Layer 7 of a small transformer language model trained on English Wikipedia (12 layers, counted from 0, width 128). Numbers have three digits each and are written without spaces.
A neuron's activation on a vector x is GELU(weights . x + bias), where the dot is the dot product.
The model reads these tokens: " In" " " "1" "9" "8" "5" "," " s" "he" " a" "pp" "ear" "ed" " in" " the" " f" "il" "m" " B" "ack" " to" " the" " F" "ut" "u" "re" " as" " St" "ell" "a" " B" "ain"

The vector x that enters this layer's MLP at each token. A number n stands for (n - 500) times 0.0068.
0 " In": 608615634670278519355426629380395680604514613315399468453697579422453546673500073456396251584608194525692435660458467498497728823481627618534377413208225529510421556587604551506294526422717481357555457525390473270382492844625453266566436291623629561645487599707244189338387576621393577721397506636490402550934562370405543510620326276393662289563358425513380715603559694512586748632507
1 " ": 718685415655086509381399447417372789735416593380260455301681568555462446711365251240277301349546358437630517575557461544267742803659600663508545411295259580649471671452654437616376644381631505441464500639535573275428453896523313348502390441505599475665407609738146313420430760591400682588330507561431393409877684346421385486595288258681526430491381523525379637545434726515535742733612
2 "1": 537586485746104540349374584474497841562479652255214465319854498714473359641488346238243362497491376533614544633551418468499633831535650659469540479399345584655526742364564264774235637370489303543494521532417601433458317829451294487473443571391586536730375456649158179363469610545399558623290443472335243584871538348474332540599442327576478466492415548496475653544616821564520875662634
3 "9": 445679462631086484526433325595300578597419500293257478421865647659573330674378360146361458393441311731587458570505599378345728706655617638478574505290279540528615710396535300665368673450524389530507540417521521313538153762672392439373404610333687434612361593737276074440497724536508627682239650571420451637943570410531388412717335418515509389530597506369475687442569664378520840629478
4 "8": 558592360588044392543423218484410728701476601352242454327744453592515429688370368275371345347410362755517287693460608464245824813636646594406817535365333582394486589548441421540506476542452193616572602385621598178493362689625531417377514590594485321584452370688295139552483667464606553862244584463466466750827535451429327553712326324551548446422449431371622660634618659515527788622467
5 "5": 639641488670142519602515334432436888723375551316249408323750357623418511616375381368454194439580346569648287773348482705331821675538493634549687526378250426426424609676439459505599616572334283537417601457567501237551505731665411531328467549440418503724487301701022084483544584393426565836220540550449487688667478464484425583703326354652524469361444501362661709624576686558525721546484
6 ",": 650649354745378551485341383392465798681382654342275436372720468598534464759419186228354196359625367440760296670475330858500776705625507549466508465289261435588447602695562333599446782456535333443368495603436603323553568767601538543514400380312436510755483547648107109456532609521313529581298478622453602522711567407466516577727203445592636384464400433456497818689630624414536600398562
7 " s": 655746354657245513317321478357271915517419665267354364319695702589572599716549409321327384552436365454621399525447353683394661667604506658568510488335263514588391605667566517687366609392692367421612325602592724367522377854622383536508273328507488347762460492604201314432461674476514588574271504633443583425620424308532391517778177206566637325371379354536404836721633724622670773410415
8 "he": 658624286624315569187309518590342808558390651346350591427476612661553477657386236305339450766606342461608394484731470580449516663556553480499617492283263438513546616629406510729399699583596249431633376601602407449737367693694401449594276282398463617686376477597413287316612906521348583581260386435515481441707426480700342633752167151467540305459443368452606793605632892483541686271554
9 " a": 714477490601289541337405360558263942588636569435345429395798471540498539513411373527427253540353204337645471361456416582390704603682465464689598480419266498705568649618590402563389616462606327303748524706579421479586240919675415409555343372591446417677315454477262305401661796650433562535267590644525480462560584374506425479704301192585727023437505246552464786536561801498550592403633
10 "pp": 664537313693242511402415438331604853686410680295416531522864679772428297572490273284452377511507280326558469489478501467451926666626491423559566393284369518593667688663624307614396652479479322414472445628536574401614341762359525551396239592370456599686169463724466348556506633587607652535351388506408623377663628150520265384654594152677666316588463265537422757515553843302462500654322
11 "ear": 573532386922214550517366286337751753673445774223194339562917421750670258557407314377396472553604164379575447482537333857572582633557641626557479464372313564519420452589500314626561588525637388398608650417578518482814232500534428445353413560323426462666219418682337278505642474331587455573332517599449522423799629274463392470638406303704682177657498528541624390549458893559482640476430
12 "ed": 529473444620318498443384322383622875638445753272215517460927369436597171660265376431400427349555228531703409647456236762551730619625585561477432624462195492575393463744433376698420599690420440421552628403372512525674524738727384502377338633493523375694308545485221349546570640590598653832245519592487487486676708305478368509579280391740699129453431327474369644446547801608657493354429
13 " in": 521560517731312515339456427376644709602366750344314356383909531625613365624305231337216317453524184531626449571501312669439653787577791569486503412401088604552508522621525354689316494543616405351553622394397669337509536821555392361452334406516488346643427464536179278502553627549523678601213516625477480661619697329505359531481409364679764403525388406479377824660535794499698742323672
14 " the": 640620441663356518328333537507445787557350659397396405379718522626384432681440118451183277532566281433721472600483362478336694727650626615546456482239382606553571639608486568602275581467652311478418611554543570297459450861591518288580381237502542338758376604680290136426441660557526658731202658694397361471828667439490424506679317367435540281453465450455291819670600600470613762472535
15 " f": 878687430629111498415239481309323768608348549398384415449560556628382519752521376457406249250447405431547482581400330525504667673603756623528539355285442536518601728754628468475387605505498433528492556736468486373463317701468309479585258467492582411693415538647253198378186835466481536604199628544414343634902636446681333441469392217417649455381492515417409802519639702718576759568534
16 "il": 690762314526304668406161452407109653580428650437298558684735469934396409669439269386248399349623246475528408546515592563373566660624832505424582464281311397365596529693632202485314803358452329671468516499503636384597384583594334475594374541269585579696294714601404105405408684590652397615348487433504478599793590319458310459452429558527626402550530544673377687509369766631647755448599
17 "m": 783715558463367510375292322443200811746471730455350341575803379572548517687390267418148214323561217590632198548439555372398830679726811546535588538500435484480500531622561453495376536484262241542375616518405547474581235543530281315483466439528726508591190609684371340428367671431698457643230443604343746585679608370489349521452248494581577372466603543372553694488637751794579753554513
18 " B": 668520476606200548339259468311365894673392634174402410320692707725473501827443314562085196289439212420518420535520460600462826685564703639540699602339452513497455510620513290475362606456488355413430591484414566270469596795610373502563283554445521562702373464729209212333409571566514448703302673560314336498690604475601547612474383349460578397557460470449534834532516671655613860595615
19 "ack": 811557556634298617323292494419428921498513542216274473523743522724563350592362190483346448307463497274431511416449552380236690472620780624504449655264424450415496618588387318604304681352421533567333526499459629379464299779786411446662178543243625548718309439703303300257704640521518519686441618685318584493777503575667589438593319328424798511534500490484324621532315750509590693702579
20 " to": 624561558757187641199389441364580939596571517392401427452611632704573506681233104488400313130393215267642448629525568647309650669616675487469563520386354498610451685667484425675388620496603299352578441634500518200362283760676340389511219527505583456651382451656318270527450615521547706645465582768400367739653639498458328333535367285680637436479419382563324634600648628748642533391595
21 " the": 693593577635285557225319482437548774594347642419482337386772477646351482643469105563205321539526149318703532515574382440319764621649676562567513505292451621633524718656449579636315620420511247433485560571505468315510327742506512293679340348480590439802417528662301129425429717630510663703306452674410405485770656463483459449678278399525435268493468463420282817558641557556602745552564
22 " F": 785638540658123500454267519278307752650253538265389409388573607577347421705500316512314298328366395482587488514496381531425677704655802642581573435308461463479522669687604429453384668441548322495458637629503497297504389716457300491755293465422607562621360523680275161358306693594508537593190672462406335542821648468610472468460378239535594432450486534333374911459595655623656825797564
23 "ut": 615650347640220545473261359224426774529498562267305601614557655829520370457408125523160408419526260443418441557705457514252634609572674595559355556358505275450618535664689455429382806405431324718506601663471721334545369715627321562645228475161631558524177621566276279384401778389661285375565578487376659642706705454491356414485389376567526570546379508660518736457512697662722731650573
24 "u": 615666362647280558561189400180512897658444753314340436486618377479511482506411256704124420320329418182346529561526612632298730706556737605618470685358560335526454375602383402672544592623427130544597863678545587204619418540678204437411377579364575656545350600516363347422499653676551708598458448222481560628788656474248364555494263562532471288425424534570413717675517699737611549598385
25 "re": 756842694573410680366390337346459594581405681322230364488621243585454463708404118522305344348359363378412458679496495718510784734611778683524469646486388395594542572655401453540661665441442121463431845683371571360477398528874227416536369722483628635491200528490377308378394744404436553528267535474316761753583662357431441403633214433740424430501540553494429682448455591568637681515393
26 " as": 580632526664376612324365411476504723614334721259437419454722400535558494692302168377197269267413236321687381659512466746388694597393708645626514727411196419679594538606652388506423611431396254451479536613410535225381362840536633499546262557451498368579420526635146353549483746593553664511280482702549551689810663415240394399617383493619579256499347447588481660684633620788545778390404
27 " St": 587768432426266468462371506383624793552279636125451413250675766572395590796320178414348415508527316472569514670542331614404639625574701708621535558337426554444297586510489403574245700412535204402410572518545698395532451744579248422583320388525534526734302383669245295250506585657560610555286570602389374594704625486566512371746329329574501343523325439402483877642609687530654856671477
28 "ell": 612769378457292531378220544408464873574346615324417380475693638735480382636171126381371500466374337433254484503558547550360416649575563450636601587326303455507335555415596268481371774493784390662315500661521726484321462539687359253482396473365471528694293281601485146232648526622557805550149661508509777717700507662395687483755284446526540507516530422601491634651442671772594584722565
29 "a": 874778531440428348420375322434503789782399555441244345332560523587582412685165170407266368328316282458463386531595479593418553756597426337528706791289388414581327369514573384492527717414672345554342560612435512304327299624769383379556516500465589442776474180654444392436594528643386874834335559311378554700552444516407520612716195343763556519502553443398516678752691593682565577705520
30 " B": 755639613516307410444395397404510945796322528278311368316590678801357515660289267534309227309319193383563543472522511578506648718526461469582674754319459407665494583525646207552498744315622412453309515583307388391515446855727317526610330622341372569827495305739211355368507433438353637653355574505248400581532396492476587593670239404613555486487543470476534833529632550623501633815627
31 "ain": 842525554667330488377277457483541769633559667359198427522774486757588317498340121339301236405475281409559534428542663386174655606543799484373486562349483380539574580672511334729453745580513421541263752557391494474574239668721444356781297624117412627759315347600273313424513446640458728563569545473307462564780320593392629418593314393545605592557583568403353767462417548583541658780437

Each question shows the input weights of one neuron of the MLP. A number n stands for (n - 500) times 0.002.

n152 (bias -0.051): 594701475408448425794567545373534554456737581657559540461406415608531592529541506474560633537411425478362781512336657428601416540391326581303634366447448519277568479476352417413503454469410494307475444377536456535456462620416529560494576446581295397635588455614656587564457503529542577522685469482532559378509510337566405549513309479366391313524547476402641611544482476469700592343642
On which token does it fire most? 4 "8"

n279 (bias 0.005): 420372495405504367496644454530379427392604530437336498502504692498550529500461421599544538554540430520500480469458554445424482495665436564347461620491627525456606507502528507500454359469473527493545652538613550411445567577588607451594442425511552429367572542593597452487425360547613540385516489551407605474488403558643567543429516389424528530458516462541504592472412600475543446374545
Its three highest activations, in order, are on tokens 19 "ack", 23 "ut", 14 " the"

n189 (bias -0.026): 320528419384535405602457450579522559413565641434560604476571591489453484411609372445497497568571555481626399599426606489718608464703369370539404420658641606581538639338517503390508451527409539540519384711468550553561568521580383629417489395288463463517492654566465464410235365602648432391451558443367450576492387474469582478486424603620411627567548495508543487495566471411453435384448
Its three highest activations, in order, are on tokens 6 ",", 10 "pp", 23 "ut"

n386 (bias -0.025): 642385522369655283542488372683341376456582494420420611461503379481409733632560517380572476583497528463697259599368375594436441469491521474406596407537295400632518515634563458657478509528711680399643568678497625544481506473356425579513619576557324584403475536407563441674599475694621293424421500423503419576522494375469472497233424555412346593521459418625521488450685553581525460448475
Its three highest activations, in order, are on tokens 9 " a", 16 "il", 6 ","

n90 (bias -0.011): 446563503296454329446411487545612583418458660413492643421334538500391645480553485425503503424608522617391579607529583430489376577450519520391556420384486553651445481532461489398475337574519564519663586653271589334428655479430536476337516460599372583492556537431717500544572547324468506604497620503441483518461531662413415620461476400411480389363464484474591495534541487730645437468685
On which token does it fire most, and how strongly? 4 "8", at about 1.5

n338 (bias -0.030): 552373705474593605563445522417497530508417438411428366524518369511466519419560523547557454828520523348631486358587541509469520534483383432625400478551381435591497597508548651612555400391424475430581353650470656559523486587603573434448555675361538453554509581268636689583480366659497480426467435436612446428489592558474494356343459572579529418557303324540655459366534602458469458464452
On which token does it fire most, and how strongly? 9 " a", at about 2.2

n200 (bias -0.015): 498545604432518502485520511615554429456444525439652396531593547546373545489456510552571507480397427392674428582610502419532427614518458610468579370507621495495520657426387634358575374425470530472390619566464518459537556511542517513500343542662460322417560553584462523489553541495556500380522518419507459466600467462477528453567437421551415603571586397531421449361577393390455514596464
On which token does it fire most, and how strongly? 21 " the", at about 1.3

n422 (bias -0.038): 571482453542534659393446388417414548450458410336506575589248528582571512452615560627630642497392646509552468591475542379434593553394415537662441371535371344279494552545713578446316534564532544592430471402551655483503458348367481466491454418633374524447639494610573506529602642416543488633546567394494617488550622488479408330491571531518494491443432597503323483472309386640777396594366
On which token does it fire most? 23 "ut"

n248 (bias -0.011): 556543505429517535466425493512674415438490585365422488505363517495593471546492451526432531466487500478421407461641606492444306552593420414442469476460613515525552461402417560355343397520450629550617507488631327694550508433351516401569500406452559593518485498505526652395470582528418658749590533625561467566609543410641457500452395534523454525444409617676442529391421450507530475583483
Its two highest activations, in order, are on tokens 8 "he", 19 "ack"

n25 (bias -0.051): 471376467412497527557500441375434417584566419546428511685512505532476649505446536609594424550602441508436532578570430646346548589459570477500513343406445603511463429472470500516410379519484427564527481545435651487468396453477592508217545411557702400522596433586653457587570268514385517486524414378500427449522637270454700442388705532560453508484571584523554430467537636371505550458743
On which token does it fire most, and how strongly? 11 "ear", at about 1.1

n299 (bias -0.018): 365497497338467557440390500540494462478621508565535679470497475444563361518457465611451618684503347511489481527562357403469427655455582444520402411435444617489422364408486708527408658643525333554585328371519457615265684388497573495386752547569389415548417457402541441492604374636456593397607378597497690551620509410560529595591492572432535483489471389500587628460329640460567483434542
Its two highest activations, in order, are on tokens 28 "ell", 8 "he"

n475 (bias -0.067): 500500420462475460591517631495618481457598449381538387533534464491534494542216513615503475665596636477649693607544476597528491452546497524357344429455346623626399480397534601316465427472285437568633656368564657559585665588451503597462405481641345406417598503427453543374398446532356345460494640646576449557437465579713517542581464497446482480519376455522560451727370546338523503458511
On which token does it fire most? 27 " St"

n2 (bias -0.021): 489383425433595615332558194600478423326480546679565401486482456546451424403445480559605630626608369389680492481486494537402440603477431449497519689563559460529508480530451576492555447743432617604415520461433554343491462615464597497538648353605386471483459522415434229365540664468450544514556471492345440524361666567630552576592692553517506432525569441296536401473514486563534553561582
On which token does it fire most? 21 " the"

n3 (bias -0.021): 454575563409403598646406565376431538413529620438574570455380396479273572536584630500614500443447602625485362482395508568392591508568631369532553390662495484418402426557479562472535477691461644493599597487490429282565569545379546485535503576366626505471545651549497369428492448511497519495411371428508534536542676481495495503381625551377568398495561528532518377450544408456296618592557
On which token does it fire most, and how strongly? 22 " F", at about 2.2

n218 (bias -0.027): 560514543260631606466555644523476440595418683433533564623624348417535580612269522436620510383621468457426439443381494595455567503422453483519466515500637641419606410546405392503475627660463382598465443460550541336505610347505448547350447602505680592489620505548479492524564500318398528590458570609602538415465418555456443489492613561595439503542606597449469358421452379435596320406519
On which token does it fire most? 25 "re"

n346 (bias -0.020): 359519546500704634488444387514572497537756521448385515483461362639476599455366543767465571443398482509527420477657406491440545482357348522558584297491479463598608354393531575582383681545422588488503470557403357474415738655576720626378669385506512422555571506572567473342482440602221516399379433339416494538420583534570672485558423568625688467603537583460410448474428361476479488373554
On which token does it fire most, and how strongly? 6 ",", at about 0.84

n503 (bias -0.010): 651600509581491546444536625581458414483534503451497452547332737448577470365601495402538423488578275503512434512477519451497509397494338159509509506555368568448575333462543497568388658440482655343634357404387540674643633553547494470393357550645588658549614403536471607593336524469636434478384528581531506474617671509371550572358696223426487652592635440404494471405530430521485428610288
Its two highest activations, in order, are on tokens 10 "pp", 0 " In"

n35 (bias -0.035): 509551383637357560367561452639343364268630188470482488533652579512579331581569503581576533531631590487546399452485529582626590497321627340465533248587433431500370402619569542503443537469360516548376475417667613319606570473391583545416742458588635455472563461605391541525325426382512583468634393583471547738402548622535532703393412494513303453585528552515410371589395625500509423628416
On which token does it fire most? 5 "5"

n476 (bias -0.002): 508492564655512502419538598446577452377513508434551528553515576598512476477486542472462446462508498484613516496524479475504539408459490521352453449389577397593474615571490467554483498500498543402475436470496403582562481512518566689559484534446565494622587553459435494504514343466402527531600426510513401302406354527527550508548550482473570553591390472412433555395341543613518433522514
On which token does it fire most, and how strongly? 31 "ain", at about 3.1

n1 (bias -0.041): 581539459544432582525492439434472407569503376423646532348511508338529517447503505623500357511305619535443491528403488278588584462625704397616578400676597590418466636569471384592441457383523613525388373451494427560546588450411668407369429553452321491532532578489539567378503362494520381447726628409385395420553594545532474577421260693421548567444494625506567439662661586639328580525397
On which token does it fire most? 18 " B"

n133 (bias -0.016): 486782687419399503538448530625652554479629506537535355602549271461466470572565508587462375561468506672633599576576471545409433466503552447627503454466481440336483472470438505353486337567522567476525435539464475439739448462459570710352511546497425712384540581628565584646593503483467500381377302616411602411375580621364357447415448481466546421614460374479394500521528417362550622412525
Its two highest activations, in order, are on tokens 17 "m", 11 "ear"

n66 (bias -0.019): 490454518460449497490429547498492490289527466408408609413390650667619492502574602533452639510350500607397513538472543568503495534524487309521437435591354542395518549537674577523503715376521474408346518505625518582490729606452377604578477569609527514524553482451629612462307412529520532511510571461500403561471630610439561513352390423392667490561555375333487492522443430372505413607490
On which token does it fire most? 22 " F"

n393 (bias -0.044): 669470482515483545526563590674517486385653300475573377548470552553452427571464484488443520459521438503436607583455347622663441509420588559556517494639567580592474367418402599509467613369371521517397420485557524402305488543574291503564503554612606543476434577532469444703665354572405424378572616349494533284685455633449476294402555393355543733700586234401557639503491447532500384408482
On which token does it fire most? 19 "ack"

n325 (bias -0.049): 556520681493431494460547531445497754476546446473427516503685441541297579412500640530491522607719446458579513571497368494346586395558500530596377515538337561487557644531374644549386613374497615381287484497432490533398467445395659457368725627578464523378669482544657558462532446493339202516322513396389632669429314592549653399426353563471712737481497394601654497418380369526449380578691
On which token does it fire most? 19 "ack"

n226 (bias -0.050): 527648500447518512630470544282648610398637518482468436418587667531559491469540366424458446482425626469542617497497579509721439641636411433414524397515645364500494530394602547518609401579433454579518589454482411453439497547292593476446341601366491583466534597570547638428433549462604481441638346533707596334578475494475581675627326554358630620363184455395627515389582357390330367255601
On which token does it fire most? 6 ","

n30 (bias -0.055): 497559564520516397506562488539635519488604357488418434622538420348478572436564466474556256660487653382644553475448562487566316306490678390663641381468531651516491581430690597442458491387415538211516541497608468621516351577445567444510472670633399602324552472585497640525548560285481418587674398625331641527381516480403477394477419484596382392670555189406543592422623679255396522512557
On which token does it fire most, and how strongly? 9 " a", at about 2.9

n484 (bias -0.035): 363447700526455622486450525470410511342500451434454545665513542614454636386572375720597500695447549618387596567470488428520514448471578527604439514491627335520270537289413376553485559577403359442649555596461529535417535680417709472547326428442441619584442646340572397545377614553570485546444439582532526579424559382596345466398531632474473511597567517621315481505509401431560452338454
On which token does it fire most? 23 "ut"

n76 (bias -0.034): 559430497611577511702598561538586515575530550649432432457432413439415599512375488503569431549538608413492606515454440598440576458521308550439627300294438561428565495631476556518554609490560590614497487531482548505373589531449461449609565528346459328508594353618418545482350474457538370588454245396689460450404476421479532477431469679452574521341572567429566505462500435323479380587482
On which token does it fire most, and how strongly? 5 "5", at about 1.5

n253 (bias -0.056): 467535484522286225494482565333393506688412377494421592544418287556388634548562541590608734537509667577476552665446513491500503441385482642338548494420300584631497524645487636620355233494380543633429543677512450573574535431458614524439385443524427519500497634540542426667515521456560433541367556473601444438516509665462333518660521503419529370326606660465676402400610423463261509398488
On which token does it fire most, and how strongly? 4 "8", at about 2.5

n407 (bias -0.020): 477490553590639495507507400527587541538514552495529538423524498396442636439565447616553551533539476495488584500534547663523635396531583498383552443543360562505251586411510693516560463465533491554405517512428469365448565457587441468449447454574539456543623374453463419509474427529385556560567459388592507548567529581637396418555660528600247602353409463446415491491526360500392486488576
On which token does it fire most, and how strongly? 5 "5", at about 1.5

n337 (bias -0.020): 529566376557443479389549581481356412617613632556542468363443497465568601492438338585625574364494477450610592653500564225517638409459409488494494444620439592482535656556378595517464483616363491396599362396580515581485560548577614648530532406343346497533423641564531702656353249614497521536503379578500506618530530723497327488503520408332564679546453451349356381595416598383497419434512
Its two highest activations, in order, are on tokens 20 " to", 10 "pp"

n220 (bias -0.024): 466459536490567622478542495517637556322549508519618472396598355419467570439571489521525537555516530379440661556648576553495475530264441497490456386503627597459488445502594512427495507542455470312550475488517434330389441515581386424680493512517505401505639687676388508344442462430667534508429495599420447511431387565531559657469540515675490606434541537563524573450500326460537388520435
On which token does it fire most? 21 " the"

n145 (bias -0.020): 393467483398421431484545435421570379498440449540514435358628472386495560513665528586559538541595510595572579566655621635565449478473524505571434381578395594584541490386446470429502368396534463309524529355555461553524585603540574429419392417415515568446520573546448395543636539400417595576605363553525353446460552420498403351594662500569624456500574374558441601484585493651493507479544
Its three highest activations, in order, are on tokens 13 " in", 0 " In", 12 "ed"

n44 (bias -0.038): 465550312450789546576551619574301535478639637571475393553404386458362449551434395710665278606577699392571417487569352254625289581638383316529503522497625497599461570491602615620507570439558419391591617487522608463722580434582617351443497462623540207451341650513406412663581403637538460536592431593457549510503547406622457503381411577434426464509381487453359635528516326363542449459244
On which token does it fire most? 14 " the"

n229 (bias -0.044): 440346525582515478497545600448355443480381567482605418523455393338264524358615522529381524736544466395470289539282703652673669423451702494528503653337403608692400461679441559360509621634350574474466534482691488415638469459512576405481494422431345643494525580491476601461712466597390708559440503397494447562410635462425544458478596557540475589333621413479509388573540603417397436350500
Its three highest activations, in order, are on tokens 24 "u", 5 "5", 26 " as"

n345 (bias -0.029): 467311500495472519510379593340531526402648513575400529392306287211540555383524380503459518490584537447482443592561511460464439374505503572460571480569544559553565446321492432457344534510468576571484466432472585410405454510510478459533588528651685669508275381476633582443516534384520568444572625474670537436473495603580446453545456627572563455485508642412490525477652437664523562582579
Its two highest activations, in order, are on tokens 24 "u", 17 "m"

n488 (bias -0.013): 458683433639573424422551591470551366445699388448568383517402464379541645590715317533497553457642408564469424623395476468560555676575528587610472530428375398512446571610477533436541463406491506362382327452624506453491582419525574503440573239687488455401427506543489422304586368400410612558700558614450610411652318399480667526555430548477378555497523342470597528522583478690517472514423
On which token does it fire most? 0 " In"

n410 (bias -0.027): 540570593497497440442428438690567453446550411389374548456415708489525420442590473483582482473461568620559607589537483530599226516426497446519482607500348588481470471365629619366580668511470541536514552597479475443370586544495465674668449260466341452607561409500353419449600395503455391591616516495697503336374533447552442610355550540500522400621621386534416471469425505541417596442381
On which token does it fire most? 30 " B"

n411 (bias -0.028): 557632576477489593443522503399519376447494631431474536513495511503393382443590547546603411574540531514486388503353402522574550589492570439517637422361623638359428623452520609586401453434508528431631553528587385632419403573524513446396363505505543327309701468431637394571467339360473434438413598442437699462398728678508642687444399683517517634389441525543282524413412441609464489503472
On which token does it fire most? 25 "re"

n34 (bias -0.049): 413398601252487282644419586635529542449490473671724382468653587586534579371534503541426419605575430487477582452452466232395483586520567382480296678629428611406385526513436481526412647480546550617291626513713563516447459465551555423514386364603428394761628510305497477294483306670387272520416660654405427504426578613517608412500727751533345437606450308459602522595582399444444520484467
On which token does it fire most? 27 " St"